Layer 3 of a small transformer language model trained on English Wikipedia (14 layers, counted from 0, width 128).
A neuron's activation on a vector x is GELU(weights . x + bias), where the dot is the dot product.

Input weights of the MLP neurons that the questions are about. A number n stands for (n - 500) times 0.0019.
n18 (bias -0.085): 338 330 269 371 332 536 417 395 485 398 514 266 492 443 433 380 643 384 544 332 626 385 463 702 398 445 577 415 445 479 291 500 514 394 496 558 539 414 587 630 347 573 334 529 384 327 895 780 422 554 571 745 492 609 290 500 485 575 478 389 527 622 580 427 458 511 618 605 672 417 634 720 570 446 431 395 511 633 596 594 401 655 398 417 245 620 325 738 580 692 452 544 482 405 681 597 613 300 481 660 476 535 459 291 536 456 416 522 472 592 397 521 573 639 593 507 346 527 579 654 579 540 759 521 405 581 422 428
n23 (bias -0.027): 392 619 490 691 555 594 435 598 397 511 367 588 342 562 601 455 351 448 422 430 414 392 533 521 415 571 581 444 433 629 367 534 400 666 544 518 503 553 707 284 726 524 723 226 563 573 333 564 654 549 507 665 445 446 558 615 345 693 436 282 271 275 570 596 402 606 263 663 388 400 608 451 402 476 455 433 493 523 725 510 671 416 475 358 351 324 421 723 507 609 593 322 418 546 784 510 525 504 482 486 390 418 618 532 587 493 522 320 608 322 599 448 560 431 318 527 652 563 590 595 389 566 385 652 422 389 576 507
n37 (bias -0.021): 586 420 503 654 444 540 483 523 381 420 448 487 514 281 555 503 507 663 463 481 629 698 620 497 542 470 594 543 328 506 445 392 624 482 399 420 428 429 788 367 317 548 556 451 490 278 513 421 459 310 771 497 542 634 297 444 383 451 493 420 339 398 573 493 506 510 392 658 524 459 418 363 550 550 334 705 493 644 683 291 377 698 552 642 667 182 503 493 549 570 388 286 402 584 580 459 550 453 761 589 459 348 419 429 517 420 475 510 513 516 659 372 551 592 481 678 539 380 490 596 408 507 522 469 523 771 558 530
n43 (bias -0.046): 288 563 571 350 464 386 365 658 443 535 547 339 437 550 592 494 465 408 708 332 842 494 526 590 447 571 449 459 613 250 454 475 625 442 657 471 409 664 604 503 682 399 592 572 583 437 491 446 484 366 365 549 523 490 528 560 542 500 506 169 527 439 430 399 414 500 448 547 441 503 461 500 706 652 561 681 579 625 432 703 587 493 454 396 469 407 585 566 467 587 536 393 512 334 564 476 558 727 605 611 463 698 263 355 604 471 463 428 497 512 544 487 433 610 614 386 569 515 406 445 591 419 371 413 438 594 431 290
n46 (bias -0.039): 560 581 497 489 277 437 559 430 344 585 349 229 352 603 562 372 301 387 607 480 417 451 511 511 311 629 789 655 411 555 431 652 555 508 463 326 403 485 628 405 444 657 521 388 273 388 359 428 460 493 230 779 386 511 678 577 514 451 361 566 452 480 620 593 371 681 527 319 653 507 427 228 595 518 658 612 496 344 576 546 589 666 588 486 442 493 583 591 482 577 493 608 479 546 500 551 732 358 613 351 662 717 525 561 468 631 418 460 364 593 517 681 632 503 336 702 605 570 552 517 371 426 538 370 493 554 333 355
n53 (bias -0.096): 443 652 459 578 287 234 411 539 272 425 385 529 470 578 478 441 486 269 446 544 420 560 401 561 341 511 601 618 669 503 467 441 608 366 448 565 598 546 512 496 481 507 620 493 607 482 441 601 351 421 467 522 493 323 586 319 418 573 655 578 462 633 454 481 390 564 503 745 324 286 767 620 492 645 299 627 482 430 511 564 545 537 326 511 696 561 325 458 571 663 228 515 622 607 550 265 360 475 507 570 412 517 587 579 369 461 365 566 469 479 552 669 534 781 409 863 574 648 599 562 489 414 332 406 476 743 591 649
n82 (bias -0.100): 341 589 497 671 820 511 460 518 481 479 579 489 638 522 551 552 490 454 529 406 605 440 493 586 459 716 529 250 507 362 325 663 364 557 645 561 382 527 368 232 448 490 493 360 532 542 562 262 725 415 248 424 322 335 538 560 786 573 482 643 455 537 723 500 306 500 382 681 474 517 555 481 462 458 564 578 726 380 251 380 445 493 379 423 705 625 448 465 493 481 399 366 646 585 528 534 471 482 467 504 530 572 355 701 437 443 425 373 613 756 690 535 405 661 694 686 458 584 451 302 423 402 575 590 445 460 547 627
n108 (bias -0.045): 462 16 596 516 586 496 528 671 436 504 582 716 648 671 583 653 534 439 542 406 418 511 374 442 548 628 350 410 643 526 268 627 661 690 460 642 643 602 571 416 714 441 519 523 534 375 507 474 297 427 524 610 348 369 415 428 662 477 624 467 440 463 710 508 493 619 219 486 461 464 316 454 549 374 675 592 557 557 625 393 604 288 548 598 349 423 861 546 576 277 734 535 421 638 454 584 562 519 532 425 288 441 403 430 542 622 379 339 577 344 646 606 368 296 569 771 462 475 323 552 372 399 655 417 426 426 214 550
n114 (bias -0.075): 596 610 545 155 434 427 367 723 342 640 587 430 451 452 213 421 481 295 442 511 393 389 640 712 350 374 395 268 813 669 480 329 462 496 463 547 690 500 538 473 447 474 446 527 473 554 251 518 353 717 508 575 597 376 463 646 668 527 426 538 422 563 674 631 545 469 522 381 308 411 540 710 154 477 430 586 696 507 334 477 560 581 649 550 489 655 717 635 330 511 370 433 564 403 485 526 523 481 624 623 589 669 686 253 654 543 398 393 575 549 421 599 671 722 354 677 446 639 236 511 278 474 306 423 545 650 591 554
n115 (bias -0.038): 504 256 481 574 822 687 435 422 562 551 580 468 627 443 645 531 446 391 370 515 584 543 492 556 295 663 247 446 678 595 222 753 607 373 397 484 335 571 551 383 550 519 729 643 261 558 557 340 504 288 516 496 709 334 689 484 736 373 638 397 463 372 535 413 444 476 623 398 217 481 416 551 643 492 533 575 698 412 807 488 618 353 411 361 715 516 465 461 639 507 628 460 699 586 512 567 555 319 447 532 156 656 444 536 554 203 595 528 417 542 584 388 485 763 570 435 492 419 399 602 562 759 281 596 405 396 456 480
n140 (bias -0.006): 585 582 392 541 411 556 537 334 462 566 720 636 483 387 449 388 571 402 612 379 560 617 436 673 347 557 546 332 314 506 527 551 397 390 445 381 423 377 425 640 403 519 529 737 553 588 494 660 594 566 584 490 449 700 408 480 629 445 633 511 410 717 526 621 528 484 541 527 713 663 453 461 408 405 350 582 467 598 553 467 503 359 616 474 304 431 513 386 449 626 410 390 600 546 507 606 824 263 541 614 566 666 416 248 314 369 462 513 487 653 542 484 274 374 537 373 481 419 312 503 529 619 547 420 452 460 527 454
n164 (bias -0.077): 526 516 543 696 231 493 530 493 404 629 346 452 465 561 511 787 424 441 644 528 703 540 485 493 333 560 622 716 678 518 557 694 619 468 408 474 569 378 488 511 473 617 536 696 419 354 264 521 353 426 572 436 212 424 717 533 663 446 704 271 597 595 511 341 324 293 472 480 307 356 470 707 476 796 445 609 566 400 421 533 518 469 325 536 454 467 467 423 312 517 541 601 439 389 397 374 304 478 519 534 689 775 646 545 661 357 465 508 405 554 478 399 366 496 375 603 583 719 366 674 482 415 613 538 350 597 700 438
n178 (bias -0.085): 540 438 430 521 381 577 307 754 526 419 488 226 372 580 404 781 640 379 635 669 508 500 307 455 724 525 377 556 521 716 675 627 333 850 627 357 576 517 540 399 539 707 391 508 480 564 401 661 446 447 600 459 653 382 465 516 631 500 385 438 474 504 431 496 414 190 457 632 776 550 579 557 557 419 310 410 294 492 566 274 472 403 294 604 394 288 667 315 542 585 579 471 389 520 439 732 631 329 500 375 384 279 645 553 496 403 568 267 449 658 631 392 391 476 519 630 616 504 392 437 632 603 261 787 634 884 388 322
n179 (bias -0.081): 331 307 472 727 425 412 553 577 322 766 285 649 785 603 579 482 420 570 589 531 474 533 549 321 536 657 481 291 377 604 405 439 601 476 593 648 377 630 568 463 558 440 533 533 485 555 582 458 357 378 473 726 688 527 432 471 630 471 731 520 128 391 566 535 330 382 574 613 527 482 583 344 551 207 633 373 584 638 372 606 514 596 408 300 354 493 547 131 512 490 492 451 720 589 485 511 656 397 382 375 655 525 365 478 496 563 380 534 404 701 532 471 595 587 364 307 733 500 413 394 544 524 521 552 457 616 557 691
n187 (bias 0.028): 433 465 503 634 244 482 511 433 470 589 414 457 697 633 274 497 402 383 578 503 496 237 559 525 596 471 471 489 443 442 763 576 271 481 258 454 333 261 500 677 590 596 433 504 521 546 472 395 500 383 518 442 470 650 579 493 496 510 425 608 410 568 656 358 415 518 662 721 515 310 529 500 489 599 266 388 567 427 493 461 407 519 783 595 702 493 807 609 463 426 312 612 333 582 546 852 332 610 639 402 503 534 482 557 429 702 422 511 613 503 583 276 469 636 386 400 573 460 325 514 514 531 466 637 431 457 555 358
n197 (bias -0.099): 387 568 463 363 461 623 518 408 587 621 363 254 417 650 482 500 412 624 275 383 275 319 642 465 654 476 566 724 538 530 627 608 517 463 388 310 534 312 342 575 507 477 531 231 545 616 523 492 412 541 589 465 698 557 590 462 462 378 479 474 518 457 417 271 391 652 493 494 493 477 419 556 581 544 665 467 627 448 496 167 708 608 518 429 447 707 625 541 363 531 574 458 453 524 624 415 479 721 354 599 612 684 696 465 606 218 431 567 543 503 500 340 592 646 653 563 422 562 398 420 527 504 483 435 456 784 461 418
n222 (bias -0.026): 286 522 536 653 523 381 500 514 418 538 643 390 489 663 475 470 554 463 493 523 476 257 767 479 530 403 404 427 410 474 262 483 336 544 736 613 480 347 705 473 590 526 581 564 302 537 540 488 559 476 419 455 450 518 589 517 589 330 559 515 643 510 633 529 448 370 308 722 556 578 462 633 471 554 554 376 442 436 365 649 381 368 617 712 608 466 430 578 504 550 316 639 403 387 503 555 469 456 595 766 331 583 417 714 541 469 253 549 575 298 437 702 438 618 458 424 416 606 513 464 652 222 395 584 374 559 626 296
n238 (bias -0.100): 345 427 511 198 621 397 531 548 220 485 356 422 453 392 618 565 507 685 403 469 685 397 469 263 195 575 317 548 489 421 610 402 602 656 519 396 551 417 609 408 433 561 680 405 481 460 641 471 443 303 580 621 539 270 536 356 481 765 728 278 527 635 422 539 379 600 581 486 424 659 458 492 544 382 268 525 353 479 508 622 550 732 462 518 661 526 555 463 477 689 443 526 417 519 382 369 668 277 179 701 387 561 564 556 478 559 438 527 639 601 355 562 688 573 472 561 522 731 617 529 635 488 368 448 460 394 595 751
n255 (bias -0.105): 365 500 653 334 541 510 627 690 407 457 513 533 725 380 531 413 403 540 364 590 379 386 459 289 625 420 470 571 450 270 432 313 697 553 483 497 500 648 453 526 486 586 543 431 642 513 644 448 554 559 639 490 634 452 309 539 377 594 563 522 549 769 391 650 611 268 506 429 378 336 425 532 567 497 440 424 615 744 581 510 532 459 469 507 455 477 425 340 531 593 611 450 432 321 424 302 557 431 466 659 579 555 567 393 530 431 545 503 357 587 616 477 374 611 497 609 695 500 464 475 291 642 583 376 596 718 405 704
n333 (bias -0.031): 581 357 376 523 553 363 500 522 389 447 634 566 621 555 645 552 466 238 399 476 666 497 364 532 485 525 383 600 190 518 519 344 408 601 523 541 328 738 585 631 398 343 503 497 522 534 463 457 580 572 384 554 699 672 403 572 579 374 481 377 349 533 400 728 371 613 449 439 584 488 529 439 527 590 178 533 503 523 538 494 518 366 370 658 494 679 515 494 399 569 650 455 454 444 472 679 538 669 758 388 518 527 663 300 469 641 638 558 521 518 399 466 458 485 346 458 546 465 481 500 466 576 428 527 427 475 551 494
n391 (bias -0.030): 684 298 446 489 319 389 572 455 372 556 497 623 453 518 532 755 521 556 546 401 511 359 608 525 466 574 525 701 609 341 392 442 340 421 310 679 397 410 511 299 419 503 541 565 395 413 663 528 340 549 547 700 529 424 621 725 518 603 190 489 548 694 420 419 416 423 537 655 532 510 482 477 582 663 285 610 649 333 614 587 619 471 706 459 561 304 384 531 438 573 511 521 534 416 517 364 602 608 439 507 407 571 649 602 337 566 544 518 547 327 456 596 447 411 378 632 469 658 696 463 583 250 513 405 300 716 321 688
n413 (bias -0.058): 550 401 516 549 599 345 427 520 298 720 421 616 603 528 597 398 557 567 561 376 545 493 423 507 618 623 469 590 654 372 545 335 573 438 108 612 411 778 640 319 489 389 497 470 578 497 277 588 514 652 524 434 556 493 683 319 469 470 582 699 408 659 534 504 500 510 429 475 556 358 607 504 573 527 747 419 517 421 246 433 602 757 448 497 327 419 427 503 422 666 497 589 454 405 433 584 582 277 462 656 452 690 459 374 523 490 653 469 481 576 470 533 452 533 532 310 463 398 470 611 417 284 471 516 615 706 320 483
n430 (bias -0.053): 464 358 556 394 610 529 447 417 546 671 585 445 508 651 626 528 457 453 369 486 374 518 362 449 686 581 456 512 390 381 478 447 408 570 561 278 333 787 421 482 649 825 841 708 359 737 535 410 726 525 362 648 545 410 220 435 602 127 602 298 424 562 352 496 507 613 617 439 470 531 422 571 617 529 531 493 529 615 305 659 454 356 436 532 570 460 390 496 504 553 412 286 553 504 439 376 369 583 552 415 666 521 474 441 626 583 504 270 524 609 429 550 399 546 517 307 268 500 668 434 568 576 503 428 694 596 467 536
n459 (bias -0.050): 340 452 532 631 552 660 551 557 569 503 521 409 431 443 377 436 570 364 511 608 567 581 475 602 455 583 387 515 643 357 534 495 444 444 366 626 540 296 646 516 385 597 530 390 541 457 415 565 383 628 638 430 514 585 500 413 525 382 489 595 503 678 639 500 359 533 487 538 534 581 402 562 594 562 665 474 543 566 489 486 572 651 305 487 532 596 556 608 306 604 539 436 409 402 530 578 387 402 359 562 549 630 603 494 497 397 600 388 521 580 527 470 422 516 562 553 344 528 409 384 513 521 350 479 285 458 634 557
n466 (bias -0.066): 454 461 272 437 623 359 460 602 618 571 493 219 271 551 536 376 375 482 465 613 558 476 500 786 544 468 614 681 650 538 315 420 448 397 515 667 261 606 554 567 452 401 489 577 468 602 418 801 551 514 540 659 459 752 527 518 543 483 436 477 374 727 461 567 571 720 429 300 303 615 424 462 591 454 616 503 584 513 482 525 606 382 365 357 469 532 694 475 596 336 367 518 541 454 271 460 578 227 598 587 301 531 511 593 332 422 741 562 558 497 459 653 344 611 270 500 399 720 587 551 409 562 558 433 469 435 507 479
n484 (bias -0.126): 598 556 416 447 607 464 629 605 374 690 663 467 565 587 658 628 651 384 540 472 534 634 519 356 482 426 658 348 275 458 545 682 761 590 492 328 622 590 472 326 396 722 721 385 372 630 557 587 429 453 740 392 329 409 235 656 507 418 316 524 446 577 241 635 489 584 594 598 436 483 627 251 370 525 512 447 565 479 615 438 372 462 216 587 370 518 511 743 439 630 444 396 339 288 456 528 493 482 568 384 552 507 704 504 594 413 600 556 486 560 539 511 654 432 738 362 561 400 327 528 399 500 384 521 333 689 638 365

Each question shows a token from some text and the vector x that enters the MLP there. A number n stands for (n - 500) times 0.0089.

"ep": 462 749 546 536 484 359 448 387 478 527 497 534 550 475 566 494 345 542 462 476 390 530 334 578 405 319 638 372 816 459 564 571 560 651 429 508 623 248 578 746 417 501 474 709 453 452 551 339 499 321 555 496 748 521 450 361 475 568 569 516 472 378 699 676 578 538 438 429 654 782 764 685 519 297 462 434 510 529 443 697 469 289 471 402 502 405 386 575 751 326 579 469 317 545 564 440 428 558 360 381 599 409 374 530 329 498 620 439 574 271 519 457 665 499 633 404 467 386 763 391 313 337 429 511 485 603 546 510
The neuron with the highest activation: n53

"re": 484 677 484 650 370 517 448 479 454 535 508 514 631 453 566 557 455 696 442 374 380 580 524 594 542 444 632 285 858 345 485 587 675 569 493 474 497 391 550 579 365 341 480 629 467 529 557 269 430 318 446 478 516 605 617 418 375 501 500 505 528 355 604 649 702 640 518 325 589 734 801 660 680 519 318 457 558 557 410 654 526 403 382 455 522 545 418 600 684 381 546 661 492 405 526 399 521 506 575 242 515 333 552 527 380 535 618 242 507 321 492 498 442 443 665 321 541 431 686 331 332 279 423 408 594 540 450 538
Which two neurons fire most, strongest first? n43, n391

" the": 502 719 598 498 534 470 568 513 461 509 401 405 555 262 637 545 437 593 493 447 322 690 480 513 526 456 516 299 780 515 614 565 712 576 489 652 515 303 579 540 395 431 570 668 407 431 491 297 531 397 427 462 626 639 594 440 516 527 446 458 523 408 715 595 527 539 462 291 704 528 683 690 650 370 304 488 467 657 411 624 503 361 342 441 445 532 428 447 684 320 560 625 289 553 482 431 517 547 513 288 687 394 557 560 340 406 599 341 454 291 487 499 424 526 631 356 532 536 616 381 331 334 445 573 529 488 752 452
The neuron with the highest activation: n179

" |": 576 800 590 616 488 440 523 517 405 555 522 502 595 340 613 514 437 686 553 569 374 675 385 549 512 331 506 448 877 424 610 442 614 596 403 558 449 311 617 559 482 399 414 560 597 554 562 243 462 478 474 514 626 647 523 510 482 564 482 408 490 353 675 608 467 541 464 357 688 570 661 679 729 513 508 455 439 487 416 494 500 378 417 508 393 405 486 519 652 266 542 501 305 498 566 494 506 499 458 311 650 386 543 503 293 466 624 315 455 258 481 600 441 623 538 347 418 406 603 391 376 362 424 470 478 435 777 419
The three highest activations, in order: n459, n413, n23

" Ph": 604 691 633 461 485 453 606 387 469 434 495 381 561 403 643 366 432 630 451 458 392 547 360 489 490 500 637 274 884 535 713 514 594 680 428 661 385 369 655 621 406 487 410 775 505 426 481 330 538 426 485 511 636 543 512 405 461 407 409 523 556 457 712 625 492 455 548 334 599 593 696 521 660 379 271 648 579 459 373 439 565 384 434 498 348 571 514 528 650 245 587 716 380 382 539 441 497 499 467 304 547 429 575 542 354 566 654 386 500 326 542 539 594 433 557 314 396 357 587 338 449 309 568 452 543 548 667 392
The three highest activations, in order: n46, n413, n187

"ub": 466 694 567 633 436 449 534 375 554 520 515 513 604 280 690 506 355 703 483 433 373 568 392 587 528 351 590 310 773 481 593 516 596 654 305 490 570 356 599 644 375 603 436 730 510 456 578 328 618 353 467 546 633 601 410 546 412 467 456 567 564 400 593 694 597 485 472 193 654 780 620 583 529 421 292 462 413 442 396 608 543 318 534 466 410 423 532 449 692 317 616 640 338 451 602 434 494 566 455 298 539 349 541 446 409 465 689 265 527 181 510 550 473 636 591 283 386 466 677 481 315 561 564 435 496 597 522 462
The neuron with the highest activation: n430

"ham": 441 645 534 533 338 479 571 423 480 364 490 447 573 434 633 494 381 662 506 496 342 532 475 618 386 324 476 313 817 532 510 631 692 599 525 651 447 347 667 864 440 486 453 730 525 324 526 252 486 388 480 425 556 663 332 438 463 465 496 583 439 520 611 862 581 498 490 247 590 484 679 662 560 448 408 498 333 550 499 572 536 281 483 496 379 455 485 587 680 368 628 648 509 620 443 516 494 553 426 341 655 479 511 412 338 516 585 332 530 231 493 465 416 491 666 397 499 495 735 443 429 364 460 419 427 500 520 444
The most active neuron and its activation: n108, at about 2.2

" F": 513 817 556 574 480 330 554 354 555 495 482 397 550 399 639 543 475 622 495 370 384 534 470 476 456 451 619 290 876 463 631 546 616 560 361 438 527 358 596 572 497 475 495 677 564 507 557 307 436 450 462 464 643 585 540 444 495 579 450 512 634 440 679 631 449 428 524 345 492 567 753 587 592 381 351 554 457 541 359 604 569 459 355 464 403 557 533 458 704 478 614 744 288 389 615 328 461 574 514 348 609 362 457 536 322 540 713 438 462 272 559 478 333 426 652 304 485 324 669 356 399 288 629 507 534 459 621 392
The three highest activations, in order: n43, n413, n164

"i": 582 698 551 537 416 388 519 344 483 508 497 375 616 353 622 556 294 694 558 517 344 462 429 564 490 372 666 308 820 500 604 479 660 595 495 591 652 220 623 637 357 508 496 719 451 639 610 326 436 492 493 504 661 711 514 596 366 561 497 512 480 438 675 645 481 528 501 300 576 620 787 683 553 309 289 370 446 535 406 490 514 284 361 452 468 519 464 512 677 397 513 550 348 499 562 433 462 444 454 268 607 312 520 556 396 446 531 343 596 357 618 486 462 472 628 459 393 338 639 484 396 426 431 487 580 561 578 527
Which two neurons fire most, strongest first? n178, n18

"ize": 547 694 684 495 459 473 514 429 448 453 509 441 432 487 643 516 405 655 519 564 328 500 463 537 346 280 538 326 665 460 560 632 650 738 393 465 512 137 525 558 403 601 510 662 497 510 615 289 483 426 606 470 708 626 394 546 558 645 593 582 565 464 548 790 446 540 631 397 612 668 704 765 641 451 350 427 376 520 497 550 542 387 337 501 433 575 470 499 644 296 594 596 305 462 628 370 421 493 423 424 598 312 527 445 318 344 551 324 417 285 477 453 564 436 699 362 442 469 777 365 412 448 320 548 505 517 538 527
Which two neurons fire most, strongest first? n238, n178

"ition": 526 705 550 519 466 349 449 476 464 477 533 560 565 519 570 575 431 624 565 400 220 481 443 529 503 479 570 355 720 370 560 529 659 720 407 544 396 318 572 621 382 383 433 682 490 436 646 290 404 349 506 485 720 601 522 466 477 599 535 409 572 450 659 711 464 528 596 255 531 569 757 734 717 306 304 512 574 434 420 494 638 417 364 467 505 440 469 480 683 310 627 641 322 507 517 332 490 609 412 384 549 380 635 477 387 418 790 379 493 330 565 404 429 520 718 424 428 565 654 313 373 430 338 477 645 429 567 613
The most active neuron and its activation: n255, at about 2

" St": 502 789 595 460 452 247 591 335 502 388 534 373 578 355 560 540 451 632 535 395 386 603 463 555 467 423 562 316 811 509 524 573 690 630 417 543 405 406 574 627 485 490 646 650 467 501 584 243 537 438 425 509 665 551 638 435 456 509 494 491 645 463 655 637 586 546 519 288 633 657 811 653 612 353 363 492 545 531 378 598 511 491 294 383 247 456 432 532 724 481 630 644 325 428 544 404 436 581 496 385 615 443 485 486 393 497 736 429 511 307 421 566 405 428 648 268 434 402 526 394 420 344 501 577 472 375 598 374
The three highest activations, in order: n43, n413, n18

" g": 467 716 607 504 468 328 552 326 566 519 580 524 498 519 632 385 437 679 509 415 440 571 496 495 517 508 605 267 835 341 634 467 700 721 420 614 432 261 661 516 347 413 388 746 577 499 504 309 580 405 557 389 502 556 569 622 521 400 434 571 519 292 641 588 502 464 574 353 647 623 735 603 492 433 464 589 417 556 430 559 425 306 361 509 468 458 418 452 685 289 527 686 301 430 549 448 423 562 434 345 615 482 628 514 338 507 599 419 381 356 525 761 423 475 543 333 485 336 718 434 464 277 385 603 546 473 591 478
The neuron with the highest activation: n222

" –": 497 719 682 546 415 417 511 567 532 506 621 498 621 425 607 422 397 673 459 614 452 665 370 573 477 390 500 353 806 426 592 425 605 701 410 532 426 397 615 603 324 378 419 675 547 560 529 239 554 394 543 398 635 645 577 551 509 496 363 455 435 391 665 658 492 520 445 357 745 551 677 683 640 434 410 447 419 399 556 530 488 401 385 429 473 412 504 473 676 339 554 581 312 548 587 472 495 469 404 267 673 417 468 464 310 495 596 415 402 316 504 552 460 638 625 306 415 373 721 422 395 382 427 389 455 610 714 432
The neuron with the highest activation: n37

" support": 468 670 685 526 326 387 564 381 597 468 467 447 359 495 606 484 463 612 482 603 396 644 433 521 543 472 567 321 634 319 537 534 673 762 426 589 506 225 604 659 304 532 541 664 603 478 501 336 479 379 488 411 570 579 527 524 524 484 384 571 493 295 791 709 467 534 587 307 554 548 816 623 599 385 474 581 459 487 411 553 526 408 354 536 474 494 505 518 733 243 529 579 308 536 640 303 518 607 399 347 655 470 541 426 262 429 645 467 647 304 480 446 431 590 640 287 459 436 662 352 438 401 366 454 458 454 610 505
The neuron with the highest activation: n459

"ish": 556 685 579 491 429 458 580 311 394 342 513 427 579 513 575 575 409 695 484 527 324 581 467 608 467 379 553 391 776 383 546 643 643 667 438 548 458 202 554 664 420 534 697 593 482 421 621 197 492 390 440 535 684 584 483 432 420 536 503 441 566 476 618 777 570 525 546 306 489 645 752 602 640 331 299 459 501 630 482 466 578 330 320 473 297 538 516 572 625 362 602 680 432 480 507 306 620 486 491 346 600 347 572 588 326 385 523 268 562 277 433 527 462 492 589 452 519 547 621 391 389 416 497 539 622 539 576 492
The most active neuron and its activation: n255, at about 1.8

"l": 467 635 485 513 434 434 523 395 515 454 454 460 507 503 698 448 388 612 454 381 508 532 480 574 404 421 643 284 839 505 626 486 698 690 422 496 497 464 610 686 330 365 422 624 594 410 515 200 540 450 472 441 572 424 560 525 363 496 516 606 463 302 665 638 502 419 489 388 600 743 735 688 684 571 592 722 530 553 377 560 454 388 398 415 475 393 529 508 748 144 636 445 329 533 465 556 388 549 393 308 588 499 481 637 369 473 654 351 516 426 446 686 572 430 594 362 463 322 589 353 400 321 414 518 524 646 587 513
The three highest activations, in order: n43, n82, n413

"16": 628 679 578 568 472 494 515 355 492 580 531 538 693 428 634 463 483 667 418 422 467 524 476 590 460 406 535 381 758 466 603 492 559 658 424 593 508 251 561 679 390 494 598 583 478 467 508 221 452 383 460 509 657 594 498 541 489 444 535 594 483 246 696 696 640 475 568 390 766 620 693 622 692 491 381 412 460 519 467 552 518 365 400 507 442 555 552 487 681 295 643 592 304 483 438 328 474 490 560 357 454 296 543 486 268 445 647 461 491 210 589 474 405 504 677 251 474 404 672 262 374 337 403 496 530 444 649 497
The three highest activations, in order: n187, n333, n222

"its": 544 676 487 579 453 438 564 379 491 443 481 444 558 536 599 500 394 749 560 564 321 587 445 582 489 373 550 325 673 468 572 536 641 658 426 604 516 191 544 467 366 574 550 577 519 461 564 297 567 313 487 548 710 644 453 464 528 469 561 638 467 403 626 705 461 655 542 350 600 557 829 789 543 325 449 486 533 558 405 513 611 325 457 514 404 603 453 505 757 316 661 576 233 507 595 379 410 478 431 258 564 522 504 371 369 351 637 393 588 231 616 516 516 580 536 279 402 417 510 279 464 469 395 475 445 460 523 547
The most active neuron and its activation: n179, at about 1.1

" E": 528 719 554 533 365 462 592 460 586 495 526 391 478 384 624 534 450 695 454 334 476 664 481 493 428 568 579 289 905 428 488 615 635 621 476 360 520 330 684 551 446 445 514 608 476 541 521 299 596 412 413 460 577 598 494 457 480 420 388 565 555 324 681 646 520 558 522 258 577 704 699 649 604 472 344 487 586 532 381 519 510 336 402 475 412 645 443 487 750 339 549 594 397 472 445 340 449 599 528 413 658 340 653 549 365 559 650 387 474 323 588 518 432 374 696 286 411 314 603 370 451 269 551 431 558 447 541 397
The three highest activations, in order: n430, n82, n43

"-": 534 797 549 501 425 405 547 490 495 555 490 531 552 470 591 544 436 687 430 376 371 582 499 568 444 351 654 300 795 527 708 527 545 784 486 545 577 252 638 573 423 431 529 646 531 450 479 359 499 393 536 380 592 590 460 553 363 585 375 476 440 445 635 656 520 493 502 350 607 697 795 669 539 486 432 451 362 573 426 636 445 365 454 435 427 478 435 431 718 363 792 552 304 500 556 388 529 601 424 193 624 413 543 519 413 437 558 395 513 323 450 528 318 458 544 247 390 468 581 491 370 348 451 437 550 568 626 487
The most active neuron and its activation: n23, at about 1.2

" have": 442 775 613 416 465 319 566 435 578 485 624 451 550 453 641 497 385 608 541 574 483 605 404 643 356 340 504 390 801 459 551 588 708 671 380 580 477 276 587 482 373 368 471 673 491 453 455 278 466 330 526 513 532 649 473 538 562 506 440 614 525 387 722 629 532 473 547 360 562 570 784 669 576 440 356 532 360 609 492 634 366 393 354 423 379 609 381 528 717 326 592 532 251 458 558 332 475 564 518 335 607 400 526 451 384 437 606 354 393 392 531 554 560 573 675 363 406 430 824 352 441 372 402 538 538 509 542 554
The neuron with the highest activation: n53

"V": 557 608 472 509 420 419 567 329 529 415 491 418 649 451 700 333 343 609 380 364 516 540 315 588 583 484 466 337 971 391 627 576 622 724 345 433 589 242 602 558 292 388 539 620 525 465 573 246 614 383 522 339 649 495 643 551 583 506 371 544 523 433 662 694 529 537 595 322 646 595 653 600 522 510 369 597 487 549 505 491 542 413 397 453 428 549 409 521 750 380 488 612 367 546 610 531 462 532 455 341 522 327 487 530 333 591 623 541 492 321 583 423 495 444 601 375 483 377 740 492 464 392 446 379 440 401 546 549
The most active neuron and its activation: n115, at about 1.1

"o": 408 703 555 465 537 460 498 339 542 506 488 419 593 469 586 369 383 675 449 358 444 558 459 504 456 464 525 257 860 553 625 523 697 576 329 456 412 203 663 652 471 327 453 709 399 649 595 343 492 490 531 533 514 621 592 465 515 523 430 458 557 275 693 638 616 475 435 211 556 753 740 750 671 565 377 481 549 520 462 425 539 303 422 383 468 645 523 537 720 314 620 654 324 472 507 354 502 480 448 320 583 417 578 592 369 404 670 388 546 372 522 550 452 494 652 411 460 445 508 278 329 428 441 504 510 477 545 543
The three highest activations, in order: n115, n466, n197

" ne": 430 724 635 516 558 478 477 383 434 458 476 484 464 455 696 505 468 694 577 540 437 652 489 465 408 414 647 357 844 541 519 502 645 594 496 505 465 304 536 646 406 475 377 653 494 510 456 288 459 315 470 498 555 587 401 514 573 485 475 481 461 473 659 620 501 554 589 281 626 612 703 667 587 462 399 400 558 486 370 575 419 399 402 502 531 530 453 531 716 159 592 596 203 427 649 285 526 551 579 421 638 389 656 497 412 522 659 330 422 409 579 503 463 419 715 362 502 412 658 324 359 206 544 505 548 433 579 486
The most active neuron and its activation: n82, at about 0.31

"ra": 446 642 523 551 380 457 492 287 500 406 387 456 716 433 645 453 331 603 525 448 474 547 479 544 408 479 584 367 807 463 490 462 654 650 365 421 532 451 677 604 370 340 500 673 416 471 603 166 481 441 435 495 495 546 515 454 437 541 427 559 535 300 669 520 541 463 440 253 691 814 636 642 677 550 364 519 629 511 459 604 528 407 494 277 473 526 540 511 734 264 520 561 268 564 665 505 432 609 507 284 651 440 547 512 449 462 636 297 454 359 543 595 470 462 699 447 472 382 717 316 352 441 504 546 506 635 507 568
The neuron with the highest activation: n46

"w": 622 821 582 510 506 501 486 420 544 509 503 508 648 419 710 421 419 620 470 479 398 620 421 550 417 366 504 301 788 474 552 495 662 602 376 581 506 326 592 530 363 379 537 684 429 528 602 242 400 423 473 515 650 501 426 372 381 428 581 579 597 379 672 613 530 400 545 316 644 627 816 603 708 401 455 624 475 627 289 473 514 456 395 413 309 441 491 502 700 316 632 684 340 509 543 465 622 465 404 376 597 532 412 478 401 379 699 388 383 248 531 544 471 536 559 358 448 434 711 397 323 361 500 493 440 556 559 509
The most active neuron and its activation: n413, at about 2.7

")": 502 805 520 623 496 339 639 405 518 444 664 437 525 453 525 462 471 664 493 554 434 603 435 537 445 313 534 319 868 402 576 548 633 606 383 549 612 426 557 649 383 511 504 609 419 424 632 291 421 413 481 459 615 525 414 582 476 550 445 485 539 358 724 636 594 588 546 376 563 714 670 755 729 369 361 457 438 638 513 476 480 402 363 526 334 526 479 509 699 339 541 579 351 398 532 380 556 505 467 259 598 384 538 414 329 406 771 383 563 290 543 478 372 497 587 310 477 393 622 383 410 324 388 475 458 526 636 555
The three highest activations, in order: n459, n484, n255